Layer 4 of a small transformer language model trained on English Wikipedia (8 layers, counted from 0, width 128).
A neuron adds its activation times its output weights to the MLP's output. To switch it off is to set its activation to zero at one token and run the rest of the model.
A neuron's activation on a vector x is ReLU(weights . x + bias), where the dot is the dot product.

Input weights of the MLP neurons that the questions are about. A number n stands for n times 0.0011.
n48 (bias 0.002): -121 269 -107 4 -118 -244 -90 12 -38 114 -129 137 -69 73 -55 117 45 -127 -4 73 -264 57 67 71 -247 66 -60 -325 -79 -14 -216 137 19 161 46 -10 -55 -73 283 0 -14 33 -140 -148 23 196 -25 -283 -99 18 0 -81 4 113 -51 -56 24 20 98 225 -154 139 -71 56 -96 41 -215 -106 107 77 27 -26 -88 198 18 164 82 57 117 49 -22 91 21 68 -198 -137 11 -38 50 61 200 240 -67 11 139 -62 -84 -156 11 -108 173 50 151 125 -105 -69 -151 122 66 -200 172 17 146 -162 -146 126 -170 79 -42 96 190 -60 29 59 -28 15 -144 -184
n51 (bias -0.016): 11 21 37 87 99 -381 -122 -26 47 53 -181 133 47 -131 3 103 40 -40 152 41 -70 31 116 -9 -25 11 191 21 -183 -41 -17 -218 252 -246 -41 -125 -42 -71 18 -100 -163 53 71 -219 57 108 136 -25 -165 84 136 -48 245 66 7 24 82 -68 74 29 -94 4 7 -40 -30 -266 14 51 4 39 -117 -25 102 43 56 169 -11 -104 -213 306 14 -75 89 -223 -94 -199 124 -92 -86 -12 -38 226 123 62 -10 13 -78 -90 300 119 178 -45 -146 232 -18 111 -78 -21 -158 -164 24 10 -42 -14 110 -7 -45 77 0 -101 184 134 -99 -147 68 -32 -4 189
n52 (bias -0.032): 12 246 -109 95 -259 -99 39 -96 -64 -32 -133 153 3 201 -3 128 -4 80 7 75 -209 3 -169 108 -39 39 -102 -250 -35 52 -149 -110 214 4 34 50 82 4 87 -28 81 -113 -110 -57 4 21 -141 -29 -56 49 -202 75 296 203 -36 -55 -111 164 117 -37 155 276 57 89 79 -81 -102 -52 175 -90 -138 -112 -62 -100 -127 126 137 -116 170 357 0 83 -21 -37 11 113 33 193 70 -8 -178 -57 114 -11 -122 -40 -29 -49 4 -251 173 102 -3 40 11 -63 76 25 -364 -113 -72 -7 174 -130 -153 -32 -80 -112 -116 166 108 7 14 0 -140 118 74 21
n61 (bias -0.033): -125 -164 -84 53 31 -181 193 43 251 -169 63 -114 -23 84 34 116 12 21 -76 100 -83 -277 -58 189 -124 40 -110 -81 -48 -66 109 40 187 284 -4 -7 -84 -25 -41 -78 -150 -56 -100 81 -81 -127 27 115 -19 253 158 -270 125 -79 -132 77 -4 154 -259 82 -126 -109 -26 111 215 285 163 -66 -113 -89 -30 -57 -23 -19 43 -86 94 82 -187 -41 -60 243 -163 50 175 123 58 -104 55 129 133 -60 282 -223 126 -235 120 115 186 115 -230 161 77 -73 60 -75 73 -24 -170 59 150 80 -26 -32 -387 -51 82 4 187 4 -71 -148 -52 -81 81 -298 212 -12
n67 (bias -0.015): -9 -157 -105 -81 116 64 184 18 110 -291 174 34 -31 -62 31 80 114 136 436 -48 -29 129 -256 -222 62 129 -169 50 31 -109 149 279 -167 -47 32 -212 -37 57 38 141 -82 210 -80 270 -390 111 36 292 105 -74 9 57 90 -81 104 32 171 102 -116 -43 20 -117 43 -206 26 124 67 -161 186 -4 -40 0 40 -121 -208 77 -106 -57 68 -150 111 48 32 159 -194 148 64 -17 -73 -87 -154 -171 -30 -81 -53 -31 4 49 42 131 197 -53 48 42 45 30 -268 176 -150 -210 12 47 234 -121 -174 111 133 -180 174 -136 -190 -446 63 -71 147 -17 73 -25
n77 (bias -0.037): -116 29 -336 -43 111 -166 41 351 193 -263 77 -4 71 -75 23 -113 42 -123 -4 191 78 206 -60 -89 33 271 21 -101 125 -129 -157 270 142 -51 159 -42 8 35 -144 -49 37 153 315 31 -204 283 -52 -85 -40 16 -146 74 9 219 -158 -12 -9 129 -161 371 -45 -138 43 -107 87 56 -30 -113 87 8 133 17 196 16 -274 -110 -124 -16 -15 -141 -202 80 -40 -99 128 140 -205 -268 28 -5 -273 133 -190 270 -126 141 -54 -80 25 -103 131 -163 160 -46 -107 -169 281 -109 -101 96 -64 -12 -14 -113 114 -217 -20 58 0 -31 -9 77 188 189 56 83 73 -49
n108 (bias -0.009): 75 -121 4 -147 -180 8 90 133 59 -232 259 71 181 -188 93 39 7 94 -33 -130 -120 -36 120 -78 -58 7 -195 37 16 -163 25 -48 49 -34 271 -71 -51 -42 -108 -21 -4 -240 201 98 -86 -46 35 -15 89 29 55 66 137 -4 143 -7 -204 -67 -29 26 18 -29 27 -101 185 19 100 -71 27 103 -282 70 -42 38 29 183 63 -90 -80 94 69 -134 74 -76 -160 -83 53 19 154 309 115 -65 10 -340 -190 -55 213 -90 89 178 14 40 124 -11 178 -65 -137 -100 -51 0 39 -10 107 -144 -279 275 160 -278 45 97 -46 -184 15 -208 84 66 87 -127
n109 (bias -0.020): -48 127 -191 -28 -230 11 -17 15 -26 103 -83 66 65 48 0 -103 -77 -183 -41 82 54 -161 66 37 161 45 -228 -125 59 -120 -146 -193 -135 53 3 61 272 -90 -144 33 88 85 -63 -99 -187 -3 -26 -203 63 136 0 -14 -4 -209 82 -96 -115 -18 92 109 24 259 128 -10 -152 145 52 27 18 -45 162 -45 -116 84 -156 228 29 202 -107 7 68 63 37 124 95 146 148 -43 -57 -95 27 -174 -119 46 67 13 45 128 -59 99 -44 -101 281 3 -225 111 284 -205 -102 14 -86 72 -34 -62 -47 -81 50 149 69 11 118 18 211 7 -174 90 -57 -129
n142 (bias -0.022): 134 105 -36 12 63 -32 0 -61 22 29 -119 -84 97 -49 32 -19 159 0 91 16 34 11 -55 -25 -40 -249 -6 -52 184 -44 41 47 -38 125 -19 -34 108 -171 -133 -130 -22 6 -126 -137 -112 -117 -25 20 30 -180 -100 207 -41 53 -60 -8 123 58 79 -76 -104 -274 133 -19 -24 -103 75 -11 -21 43 30 150 -112 -27 168 67 -6 -131 -8 -56 23 -66 38 44 33 186 114 -38 -70 -13 -137 27 -148 -173 8 -102 23 118 132 -48 135 45 -16 -43 167 -6 -123 89 21 156 14 73 52 -52 -28 -160 97 68 81 -36 189 -70 -57 -187 -68 160 74 -28
n152 (bias -0.025): -205 147 -236 -196 135 -83 40 43 83 -128 47 -24 -48 -13 -76 169 0 7 -44 93 7 -82 -6 -42 -160 34 -41 105 0 0 -114 78 156 79 97 106 44 53 407 101 89 87 -265 -176 -100 -77 -84 -17 -42 -176 -179 18 257 -49 57 55 -7 -101 174 -128 26 172 94 -29 99 322 27 -88 182 -47 -183 10 71 -88 -89 115 29 82 172 28 -67 10 -211 56 -29 -90 -45 17 -23 227 -145 -69 -107 0 -43 19 -57 11 41 33 40 -115 -97 105 70 -49 0 -58 -71 -209 232 38 51 64 0 -136 75 -164 -131 60 -66 -96 -34 102 -10 -44 143 -56
n189 (bias -0.055): -178 141 -211 -5 292 57 159 113 158 -278 295 36 -43 61 -43 -54 -72 5 91 67 254 -245 -262 -81 -30 177 36 10 119 -234 -24 94 193 -227 -208 -19 60 -196 -144 44 40 15 68 204 -156 72 -290 62 -73 -124 113 80 42 223 -141 145 -184 -167 -185 10 -10 -247 375 -58 -164 290 -66 -259 -247 35 -27 -183 -92 184 0 84 123 232 55 -264 489 -107 -63 -234 171 124 -347 -58 226 352 89 -71 -138 156 232 -176 -232 118 92 -130 -224 217 53 10 75 42 -117 81 -214 -101 203 -210 -49 -112 182 -70 -264 -16 139 -303 -5 124 187 -158 77 278 -42 244
n206 (bias -0.015): 51 -62 -84 -120 -90 -116 -101 -117 -69 106 -159 -308 87 -224 69 -74 186 64 22 35 -152 -114 -21 -39 62 158 104 -96 -4 -152 117 -96 -128 -60 -46 231 102 15 -11 -210 -118 -232 98 -82 148 -52 133 4 57 76 -156 -42 -219 109 -102 -35 239 133 200 79 129 22 -163 80 -249 -64 167 220 -84 140 106 -63 56 113 65 68 140 36 94 184 -51 56 35 34 105 40 4 -159 -39 -154 -57 188 -3 -83 -122 76 -29 12 144 -11 94 0 211 55 76 156 -74 -81 23 258 -165 -236 -127 166 61 -101 74 -4 303 12 23 -191 37 -74 -14 70 -125 -130
n220 (bias -0.016): -114 155 4 -264 123 105 -173 -61 46 25 148 -46 31 -53 -96 63 270 -71 -380 246 61 -115 90 127 77 192 -187 -25 -18 190 -201 -413 156 105 23 68 -24 -43 75 32 -100 69 -98 -113 87 -121 -16 -29 139 64 165 129 0 135 -175 -125 -32 -105 -77 92 209 4 65 -351 141 80 -12 -123 13 -53 -96 387 -189 -107 -129 16 -22 -104 164 21 53 212 67 55 -4 85 -201 -8 104 41 -212 50 -30 71 108 143 12 100 -231 129 69 -64 -197 -87 41 102 0 -169 -225 39 160 97 -212 0 -163 177 -20 88 -156 121 30 209 -12 25 70 -245 80 -185

Output weights of the MLP neurons that the questions are about. A number n stands for n times 0.00051.
n48: 179 79 73 -117 23 -226 -12 -107 -192 188 131 -92 234 78 268 37 73 -30 -178 -55 66 -19 58 80 124 56 26 0 -113 -180 114 -69 -97 -158 58 -179 -27 201 -227 17 -83 -471 217 -80 244 67 -26 -60 149 13 -126 249 -130 -125 108 40 -185 235 -52 82 282 -126 -118 30 117 69 148 -114 -94 337 13 151 -297 34 16 160 -55 -184 20 20 -39 -191 148 18 13 -167 -89 -13 -46 -41 105 242 43 -133 -86 57 103 13 58 121 -219 81 227 -218 22 96 5 -286 -23 -22 165 -45 173 -128 -58 117 123 -274 204 -173 12 -252 -120 -243 31 74 163 -170
n51: 77 -79 55 -137 -24 36 -111 -160 -134 31 -10 79 -18 58 145 -64 -6 39 -88 -26 -69 -99 76 56 -10 9 -167 -75 -31 -171 47 144 -76 191 50 28 -217 17 28 -20 -65 -94 -16 180 -59 -106 -66 195 71 3 48 -11 -64 23 -81 -27 55 34 -4 157 -134 -58 188 -46 91 -29 83 -73 -149 -106 180 -98 -235 -85 -70 -129 201 -130 118 100 43 22 21 118 -6 -75 6 -162 -38 -49 -67 123 -176 -85 24 76 -103 175 -50 10 135 -35 49 -38 -7 37 190 -115 152 43 -139 -241 -76 -50 -169 125 132 54 110 66 49 144 -140 -89 81 321 91 218
n52: 61 0 255 -130 180 131 42 74 340 -25 297 -118 146 -31 -219 -106 9 -89 -52 147 -170 -84 -193 53 15 13 127 88 -132 -43 155 -203 137 -199 -62 -103 -20 -113 121 5 -25 131 85 53 -166 -16 -48 182 -187 -36 31 -32 -82 21 107 194 98 -371 98 -231 -152 -112 35 70 -56 5 190 136 160 128 57 -116 311 90 9 -13 -107 124 197 -154 0 -4 -35 -65 14 -140 -36 -76 -14 -181 -146 93 -80 126 49 -265 -402 -162 -234 346 -100 -175 427 0 76 314 -29 138 244 116 50 -18 -18 205 -14 0 -33 343 89 -335 -145 -37 -24 -249 106 -120 -348 -256
n61: 37 20 46 192 -110 5 22 -193 96 -52 123 -410 377 49 -24 18 316 38 172 110 -208 105 98 210 -130 -104 5 400 -5 129 -152 -24 -91 -268 -166 90 -154 165 80 54 16 223 -33 45 -168 -21 55 27 -103 -251 -156 -62 -96 -158 -71 -173 102 -276 140 185 198 162 -137 -15 -78 355 -215 209 -172 -214 -188 -76 -40 255 -69 -141 -192 -290 94 96 -178 156 181 -52 116 274 71 -85 242 -369 -212 -146 128 0 -36 69 -133 159 -94 84 -4 43 -56 4 -90 52 200 84 -10 162 148 -182 86 -370 160 122 139 -284 -93 159 64 -29 397 -56 -127 -157 -71 -101
n67: 54 309 64 -174 -68 37 -119 -31 63 299 37 134 -92 143 296 159 -98 -4 73 12 55 12 -20 89 -92 -157 -346 29 -296 46 40 72 -58 -65 -70 12 234 -144 220 340 -87 33 118 9 -112 94 -153 -118 70 -40 -72 21 -104 -168 -57 -142 -363 -38 65 -62 216 -68 17 -101 196 -86 -88 227 156 305 -69 -58 -9 229 -108 -321 -29 -164 83 206 -187 -16 -56 -156 72 -123 49 409 -155 -138 154 191 -140 -17 -138 245 88 -144 79 -93 -93 -122 -35 -29 -93 22 401 135 -290 42 -93 113 102 -233 48 -53 -85 24 -5 -76 322 -153 150 78 -269 -88 -35 137
n77: -310 33 303 -114 0 268 -66 -177 -163 126 9 33 -122 -83 -252 -39 -9 28 37 -178 -135 -165 98 137 186 -85 112 -111 -294 -93 175 -59 216 219 57 -12 121 204 51 -28 151 319 -84 336 -90 -12 42 -60 -180 -4 90 254 -100 -137 91 -110 -5 240 172 184 59 -235 47 129 -248 178 10 -200 79 -202 116 -110 202 187 170 -29 -130 -151 42 190 33 -24 83 10 50 -102 -183 -89 -156 -187 294 -229 -62 -321 -77 35 83 122 124 -10 -139 -145 -140 113 103 -102 101 -70 -91 -385 58 88 -148 202 293 106 65 305 -14 -184 17 127 -128 -131 -119 25 -164 48
n108: 17 -49 15 -220 201 -24 22 4 240 21 -52 117 26 180 208 -87 -11 45 -64 144 65 32 125 139 60 201 275 138 -63 -45 -4 63 8 16 74 -21 -76 -38 34 -226 -51 -21 -216 210 34 -206 -61 193 -172 186 -52 -5 -25 245 46 0 80 197 -361 51 0 -16 56 189 -84 -28 -13 0 -54 -162 40 -26 135 -209 4 -282 -69 369 73 -90 89 -24 -57 -120 87 -212 -129 -172 -124 -72 -97 32 203 168 172 45 -5 110 4 -379 -43 -178 -290 18 -73 23 -113 54 13 108 -149 69 -226 192 158 -69 -28 37 -36 -183 -60 -8 -144 -95 149 -47 -205 91
n109: -53 -150 234 -36 -188 -159 -37 0 -51 58 77 140 -98 -66 14 75 -55 -36 128 34 56 -80 189 -21 81 -16 -73 152 -11 -59 -54 10 10 -7 106 24 0 -149 -211 -38 -132 -79 -189 -163 -182 50 116 80 92 -3 -103 16 -218 -239 54 -14 -96 4 99 120 102 -7 6 -28 107 -3 151 -63 146 170 -24 32 -138 60 -52 165 -16 -121 6 19 -37 -98 -193 18 -89 -10 97 109 104 39 215 28 31 19 -134 104 -125 18 3 133 -291 24 201 -268 -49 163 65 -106 -29 -25 -24 -30 -20 -78 156 232 144 -229 114 -55 45 -10 287 -3 29 243 -93 -11
n142: -58 58 139 80 -97 -108 49 -53 -50 -153 -24 170 -62 -23 77 -70 -94 79 -74 54 7 129 116 -100 164 44 -197 42 102 -191 144 -229 154 -99 -38 -174 49 -152 52 17 -7 108 -19 -73 -201 101 -109 44 -131 -81 -179 -27 236 -145 136 -188 -177 53 -67 -103 -79 -108 138 -7 181 33 -176 -15 130 -18 -54 -62 3 84 105 161 18 25 -83 -50 125 -12 32 7 -7 58 108 -27 -7 212 15 -84 15 128 60 101 114 58 -78 83 -107 -259 -80 -6 -154 68 35 -6 116 -215 88 275 -111 3 71 -132 131 219 151 88 9 -3 -45 -61 -157 -68 -97 132
n152: 45 0 -71 28 91 223 -160 -47 178 -61 255 -38 -3 -295 -170 71 93 184 24 -71 -197 0 -27 -70 0 57 -52 -47 -136 45 -189 -91 3 7 -74 153 -75 -54 82 93 36 -141 -95 130 -71 147 -17 92 -111 96 -96 -16 -78 -31 -88 152 -37 -43 263 -111 -135 -14 70 -182 -38 3 -7 59 83 26 -28 -103 -77 17 3 -34 -25 69 84 -77 61 112 -52 -142 91 290 140 153 113 126 47 -197 -53 -194 272 -77 -270 76 122 128 -67 67 23 69 31 -161 -132 131 -57 -190 47 85 53 -38 -197 10 -115 -113 92 -10 -128 81 70 71 127 22 106 -88
n189: -313 302 -24 -218 5 -98 181 -5 45 -98 -135 109 -5 450 -92 -218 -318 -36 350 185 140 -138 -339 147 22 286 36 350 -43 -68 35 -122 -5 99 -137 140 124 38 318 -98 -409 -74 89 -132 -44 -62 -262 195 -59 -338 -96 166 -37 -28 -48 -21 143 123 34 -130 324 -103 -29 -83 -149 0 -50 121 -60 135 -130 146 16 70 228 -14 -84 256 216 164 174 13 83 -16 97 173 -35 37 20 -306 -102 -92 -79 -43 -113 -78 29 355 -233 -94 -215 -10 201 56 68 123 81 64 91 -165 341 78 -95 84 69 -168 -127 128 26 -354 53 -167 -465 -200 -11 -263 -233 165
n206: 23 -95 -32 -13 78 -245 -151 135 -114 14 -43 104 126 24 -141 294 -157 -37 120 131 104 61 125 -57 -82 -139 247 13 251 -48 -267 115 151 -4 97 -169 126 -59 -37 208 27 -204 78 199 0 -59 57 123 -156 -41 100 -39 -266 42 -262 -31 -183 -27 -80 -117 13 -219 301 172 -116 418 -37 -54 -31 287 -13 -47 -22 133 32 -120 -43 -27 -8 12 -88 -93 -110 -23 -42 -21 -33 184 -87 16 -156 -68 -39 415 157 4 -63 92 -194 83 34 -246 29 125 -126 -334 22 -152 -197 -204 54 216 -63 114 -8 -190 -19 -226 -73 108 270 207 -22 -12 -58 18 25 182
n220: 129 -145 39 30 -144 -123 178 40 -225 -82 99 0 -128 18 -20 -58 169 -128 25 -184 -66 55 -174 -29 74 -65 -87 86 317 -112 -112 53 -16 -324 -21 11 82 -117 -106 33 43 -72 193 59 -70 137 -38 -38 156 8 -80 -170 174 -155 55 38 220 13 158 -241 -117 -107 184 -37 -242 24 -79 -78 192 31 -99 -79 260 162 -39 48 -64 239 79 42 -55 -152 66 -223 24 -111 24 -46 -234 27 167 -102 41 57 -142 100 -106 129 -8 -383 80 134 -179 79 -4 -67 -51 67 269 -93 84 164 235 71 -154 71 -181 -8 340 -50 162 -4 156 -54 -51 314 -127 280

Each question names a token from some text and the token that comes next. It shows the vector x that enters the MLP there. A number n stands for n times 0.0092.

Then comes g, the gradient of the next token's log-probability with respect to the MLP's output, scaled to length 1. A neuron's effect is roughly proportional to its activation times (output weights . g). A number n stands for n times 0.00072.

" SP", then "S"
x: -6 -18 -20 115 -112 9 -121 -183 -114 68 81 -122 -24 -121 -14 106 -7 -81 -95 3 -98 -2 79 88 -112 38 46 -31 190 254 -65 -52 -62 -99 3 -104 229 -265 9 -12 119 52 142 174 -50 83 147 -12 157 -11 -29 -18 136 -190 114 -150 -218 111 -78 -114 -48 -62 12 -80 -20 -174 -24 163 -108 4 8 45 -105 11 -99 13 -71 74 184 64 -164 98 26 89 54 -88 54 -84 339 38 202 -121 138 -20 -9 -51 109 -207 119 -43 69 -94 -165 -98 118 51 -181 -190 19 -68 106 285 -13 150 129 -243 160 53 -65 -174 -68 -17 33 200 6 -62 33 -52
g: -243 -186 -43 -63 -58 218 -50 -12 -241 -67 -171 -186 -6 158 52 -96 -200 -102 63 72 86 48 -22 -11 -65 26 -46 49 -265 56 -89 -25 46 -18 -17 34 15 160 3 37 -169 -206 21 154 -57 27 50 152 128 -185 118 12 108 -7 35 24 55 250 15 84 143 78 26 -44 -28 180 -136 -88 68 -351 -183 11 -60 -264 -106 180 84 -25 18 -21 -34 47 263 116 -142 112 278 98 -13 30 83 256 80 134 -38 -88 -13 -111 17 151 221 -99 -157 -198 123 -106 56 110 -195 6 -64 69 35 -182 -4 179 18 45 138 42 6 -65 -20 110 49 -154 -248 129
Which neuron, switched off, raises the next token's probability most? n220

";", then " Patrick"
x: -80 75 58 124 -111 -53 -194 -202 -67 86 42 -108 124 -281 -17 177 113 -118 43 -68 -93 -38 2 -140 114 23 16 -4 170 222 -33 78 -56 -6 -77 -36 -25 -86 -62 110 0 104 76 216 -18 185 102 -76 101 -136 61 -45 154 -100 -14 -170 -251 207 -44 -65 -150 -150 65 -53 -82 -251 -27 149 -75 -28 -24 55 58 51 -21 -52 27 30 154 48 -16 -86 88 -3 4 -61 73 -106 296 -47 131 -175 46 77 -79 -9 12 -94 5 20 140 -92 -70 -68 270 30 -129 -73 109 -65 62 224 9 28 143 -133 7 173 -5 -212 -54 -108 -274 114 -64 -47 154 116
g: -182 32 91 9 -80 -85 -79 7 -35 131 52 -209 1 47 -175 269 -42 -51 28 -94 -117 262 -149 284 -8 37 31 -88 6 -190 96 -59 -368 87 113 -54 111 -85 91 -97 88 9 42 93 59 -119 -32 101 -139 17 33 39 138 -192 -212 0 -154 24 -44 71 -81 80 120 -51 212 85 -76 134 3 81 18 -90 -95 148 71 -174 -201 23 150 -27 75 56 -63 87 -13 -71 -228 -154 53 61 35 -191 -48 -44 -264 -97 90 162 139 121 68 81 273 -170 -93 -279 159 52 -62 -32 -220 44 10 79 48 -25 -75 76 -96 171 105 121 -68 -114 71 205 242 32
Which two neurons, each switched off alone, lower its probability most, in order? n51, n67

"sa", then "ck"
x: -63 153 -14 225 -261 2 -18 -171 -134 122 8 -21 170 -81 -4 30 98 -56 37 -83 -64 -88 122 -126 -190 -34 11 -131 105 372 -33 33 -162 25 -72 -197 26 -31 108 83 129 -3 59 125 -37 148 49 -107 65 -3 -101 -84 58 -188 23 -135 -283 126 17 -40 -234 -77 -7 74 16 56 -164 135 -15 13 -24 -37 10 175 -167 94 20 63 187 73 31 -45 121 -7 -110 -51 61 90 286 110 183 -68 97 40 -105 10 -15 -192 -25 -81 94 -29 186 -62 187 -35 -190 -56 112 -13 34 206 -16 -30 55 -197 61 82 -53 -136 -100 25 -32 68 -168 -75 90 -151
g: 111 76 103 -98 132 132 278 253 94 41 -17 -10 41 -277 -195 72 13 151 -56 -67 16 -83 -39 -49 12 -92 -90 78 -320 -159 -222 -192 17 110 -216 12 64 -102 -40 -23 -37 110 -38 130 -64 -30 79 14 23 -185 -101 62 -23 -108 -95 -9 126 -56 118 140 -355 -191 52 240 -10 92 65 21 131 18 -58 -22 374 -199 224 15 93 -41 -23 0 162 -163 -20 -66 -96 19 6 -129 113 -111 13 -66 93 284 101 -15 -113 -132 -38 -61 -3 28 146 163 -88 64 -6 -179 -128 -127 -75 5 209 -96 39 -79 -39 -64 -105 152 22 -30 -17 119 123 93 204 -55
Switching off which neuron hurts the next token most? n52

" As", then " of"
x: -94 -41 -7 155 -48 -58 -56 -222 87 110 96 -107 56 -150 11 12 188 -137 17 -120 -17 -75 181 -91 14 34 55 9 250 261 25 43 -66 -21 0 -15 -93 -117 -132 33 141 -5 84 227 -95 137 155 -181 77 29 61 3 78 35 63 -77 -332 61 -148 -150 -150 -26 59 -138 -85 -118 -24 74 -114 2 32 -212 127 31 -91 34 -49 12 27 -118 -113 -32 -78 28 67 -44 -30 -33 236 61 253 -30 220 123 -108 -13 -148 -143 49 -53 -10 -10 16 -135 254 202 13 -133 -81 -34 63 176 -132 36 204 -127 6 119 -7 -229 -92 -96 -26 130 81 -16 137 14
g: 85 -29 -43 -34 -92 -143 -27 -97 -177 101 145 -89 -16 149 -33 -256 51 -53 -167 -73 -31 150 -190 -58 -75 26 -94 -1 50 118 -78 -63 3 93 16 205 37 90 -53 146 115 99 -62 -115 -165 -26 109 73 127 -65 41 379 104 31 121 73 4 106 95 13 94 88 -3 66 -328 57 -153 -70 -80 -177 19 119 -111 -39 -13 -220 -234 73 -80 22 -57 50 -60 -21 -124 39 74 -89 -97 171 115 125 69 -54 -77 260 57 28 -103 -8 144 160 -3 155 -65 119 -9 -50 -10 157 -426 -173 240 139 122 -111 210 121 -302 -13 -180 -7 26 -38 47 22 -153 -2
Switching off which neuron hurts the next token most? n77

"\n", then "18"
x: -104 140 61 86 -195 -51 -156 -195 -87 119 63 -157 180 -181 -69 46 82 -164 33 5 -154 -64 53 -105 81 -1 14 -40 148 124 -53 118 -81 -49 -174 9 18 -68 -56 41 -14 9 68 267 -73 132 170 -89 189 -6 14 -41 110 -156 22 -112 -179 108 -60 -129 -104 -183 -25 81 -80 -262 -17 171 -68 -41 -55 -21 89 96 25 -57 100 72 186 37 -35 12 -5 77 -19 -18 65 2 257 -161 179 -181 21 64 -60 50 95 -107 26 66 121 -85 -57 -83 181 80 -157 -237 18 -139 -5 185 -33 84 208 -161 63 88 73 -117 -203 -26 -34 215 66 -148 225 18
g: 44 -62 -181 -22 173 -167 -60 44 -73 48 -1 -290 185 192 158 39 -87 -97 -115 41 101 166 -161 -150 53 9 -106 -23 -141 10 129 64 48 -1 -123 -110 -169 -94 88 37 -19 -73 -29 41 29 -110 -385 -106 48 -176 -104 -54 -131 240 -30 -17 -117 -175 -176 193 -106 135 -36 196 75 107 34 -63 192 9 -41 48 237 12 209 65 -66 -111 80 141 99 27 -35 -3 39 -116 74 -60 -26 -37 -37 182 -84 12 182 -16 -79 -139 -2 62 -32 -183 -56 -16 -67 133 332 81 72 -23 -175 -133 4 -56 44 72 -193 261 216 130 11 -68 -169 261 -35 171 -65 76
Switching off which neuron hurts the next token most? n67

" (", then "6"
x: -165 -75 -18 149 -94 5 -118 -171 -66 118 50 -168 9 -290 -111 41 122 -105 82 67 -149 38 15 -7 38 113 52 22 173 204 46 22 -51 -26 -59 65 61 -205 28 63 85 -24 -24 129 -78 81 71 -179 23 -52 -10 73 112 -109 -10 -185 -232 165 -7 -219 -136 -106 28 44 -51 -139 -15 140 -129 -24 -110 74 142 47 -6 45 13 -31 261 61 -179 -42 114 63 -112 -46 48 6 272 56 161 -117 -64 70 8 65 1 -101 82 -76 59 -54 -19 -40 242 99 -128 -110 125 -101 107 315 -87 101 113 -225 157 108 -67 -82 -137 -112 -115 146 -42 -132 165 -46
g: -51 -13 166 -88 -179 195 23 37 156 121 124 198 -79 -86 -37 -190 67 46 21 -130 38 -242 -24 -61 -101 146 21 41 -3 -106 -160 -84 -46 325 -96 -17 174 62 -159 -68 100 -134 144 -54 16 -11 280 -169 60 71 -25 35 -86 -214 -25 -102 -140 101 75 76 56 -26 -52 -292 -74 -221 39 181 -106 195 21 -194 29 176 -15 30 -86 160 -30 -164 10 62 110 -124 11 186 16 93 85 49 142 -5 155 -245 -305 -166 29 92 195 155 117 78 11 -85 1 1 -149 87 225 47 -97 93 59 84 96 -151 118 -132 -18 -81 -28 162 -6 -23 -83 -100 -195 -139
Switching off which neuron hurts the next token most? n152

" safety", then " equipment"
x: 10 -109 -93 120 -37 30 -136 -196 -75 67 253 -310 73 -183 -16 25 119 38 -93 -69 -179 -82 91 41 -110 -7 16 109 116 147 -33 156 -107 -64 29 -99 73 -37 -47 -30 -41 103 21 25 37 130 13 -124 161 45 -31 26 93 -120 63 -142 -249 38 26 -149 -152 -142 -23 -3 -125 -199 -167 151 -29 67 121 87 -22 -16 27 -48 -88 -28 31 33 -120 54 56 136 92 -26 0 -96 337 84 179 -129 286 58 -10 20 2 -129 0 -99 26 -74 -74 -59 186 61 -289 -58 111 55 172 250 -65 44 215 -124 35 40 51 -103 -179 -23 28 151 -5 -66 115 36
g: 14 -94 -86 -130 120 -82 -329 112 -74 -177 -53 -149 36 61 -10 23 -120 -82 -67 -6 168 -145 -155 191 48 203 91 17 -89 32 67 3 -8 -171 61 -141 -8 80 177 -113 112 -79 -202 -15 13 -60 -13 202 -72 105 -90 203 195 189 185 -60 21 15 -273 141 -56 76 146 159 -56 125 85 -253 -177 78 84 24 -199 18 -111 170 -64 71 72 -151 140 114 -176 161 -112 235 32 33 138 21 -81 20 8 -69 332 -178 87 -7 -145 88 150 -238 -268 34 12 47 39 1 -213 -91 44 9 -21 -72 197 -63 -80 37 -201 56 -23 106 54 11 36 23 16 -15
Which two neurons, each switched off alone, lower its probability most, in order? n206, n108

";", then " 3"
x: -101 63 66 134 -137 -44 -182 -197 -66 97 50 -103 129 -268 -13 166 123 -101 34 -79 -93 -50 -4 -137 111 41 31 -2 181 233 -23 85 -53 2 -71 -38 -22 -63 -54 128 8 101 83 242 -21 179 91 -85 95 -117 62 -55 134 -71 -20 -169 -214 206 -49 -81 -141 -157 43 -68 -67 -262 -20 141 -80 -16 -39 34 47 37 -9 -79 24 26 155 52 -21 -96 96 -12 -7 -55 87 -114 312 -50 139 -175 46 78 -93 -5 15 -98 9 21 141 -65 -73 -86 276 44 -126 -90 89 -55 54 217 8 17 154 -121 -1 163 -25 -215 -83 -111 -276 115 -54 -41 146 102
g: 83 9 -93 -259 -106 102 -19 120 58 83 -10 -142 -131 -117 -18 -122 -75 70 -186 -127 -120 -68 -121 13 -74 106 -4 87 -145 275 -109 -58 174 -105 15 -10 -53 -64 -70 -114 142 -37 146 -89 -54 -24 62 -26 -63 270 -34 201 -99 -16 227 102 43 93 -135 42 -267 320 -156 69 -285 -163 282 163 -31 -125 -158 -64 57 -43 1 -1 -39 -126 86 142 66 187 32 320 -46 -25 -3 73 202 -218 -109 -27 39 -187 30 119 104 1 151 -115 218 86 166 18 88 -28 45 -66 123 168 -151 -100 -6 -148 104 -69 -19 -14 66 -117 122 2 85 31 -49 28 -99 -162
Which neuron, switched off, raises the next token's probability most? n142

"ai", then "c"
x: 61 48 70 145 -191 68 -99 -258 -95 66 -1 -107 14 -200 -24 205 101 -131 24 0 -10 41 103 -126 -101 11 5 -21 118 211 -94 67 -141 18 -78 38 24 -13 62 44 42 2 112 162 -53 81 89 -99 159 -56 -53 -82 77 -124 22 -214 -432 140 90 -118 -227 -18 28 65 -38 -21 -132 172 -14 120 -74 7 33 111 -24 81 37 20 84 -82 -35 -24 -16 111 -94 -46 90 43 331 28 155 -86 83 133 -87 -95 -113 -177 55 22 81 -46 58 -122 192 -18 -222 -57 93 11 164 212 -35 -64 162 -112 -14 74 -127 -197 -103 105 -35 51 -130 -15 114 -41
g: 89 46 36 -21 50 -88 226 -20 96 26 -44 -8 -105 -222 -190 -158 156 89 42 -43 -172 119 -266 83 117 101 163 65 -66 73 63 -106 80 -19 108 -3 -32 135 63 21 55 -2 30 -70 -44 -9 236 -187 18 -49 -15 422 -95 -32 66 -1 49 8 32 50 -218 34 57 15 -78 234 -29 219 -70 186 -101 -20 288 -18 68 82 65 -242 -95 -155 -143 -33 -138 163 -417 22 -173 101 -88 -104 -28 -28 -3 268 -100 -31 -65 36 88 -18 -235 -82 177 10 -48 -5 65 -101 -139 -111 -58 -88 73 111 58 -150 -61 156 42 -93 -104 33 122 -50 204 40 -89 -154
Which neuron, switched off, raises the next token's probability most? n108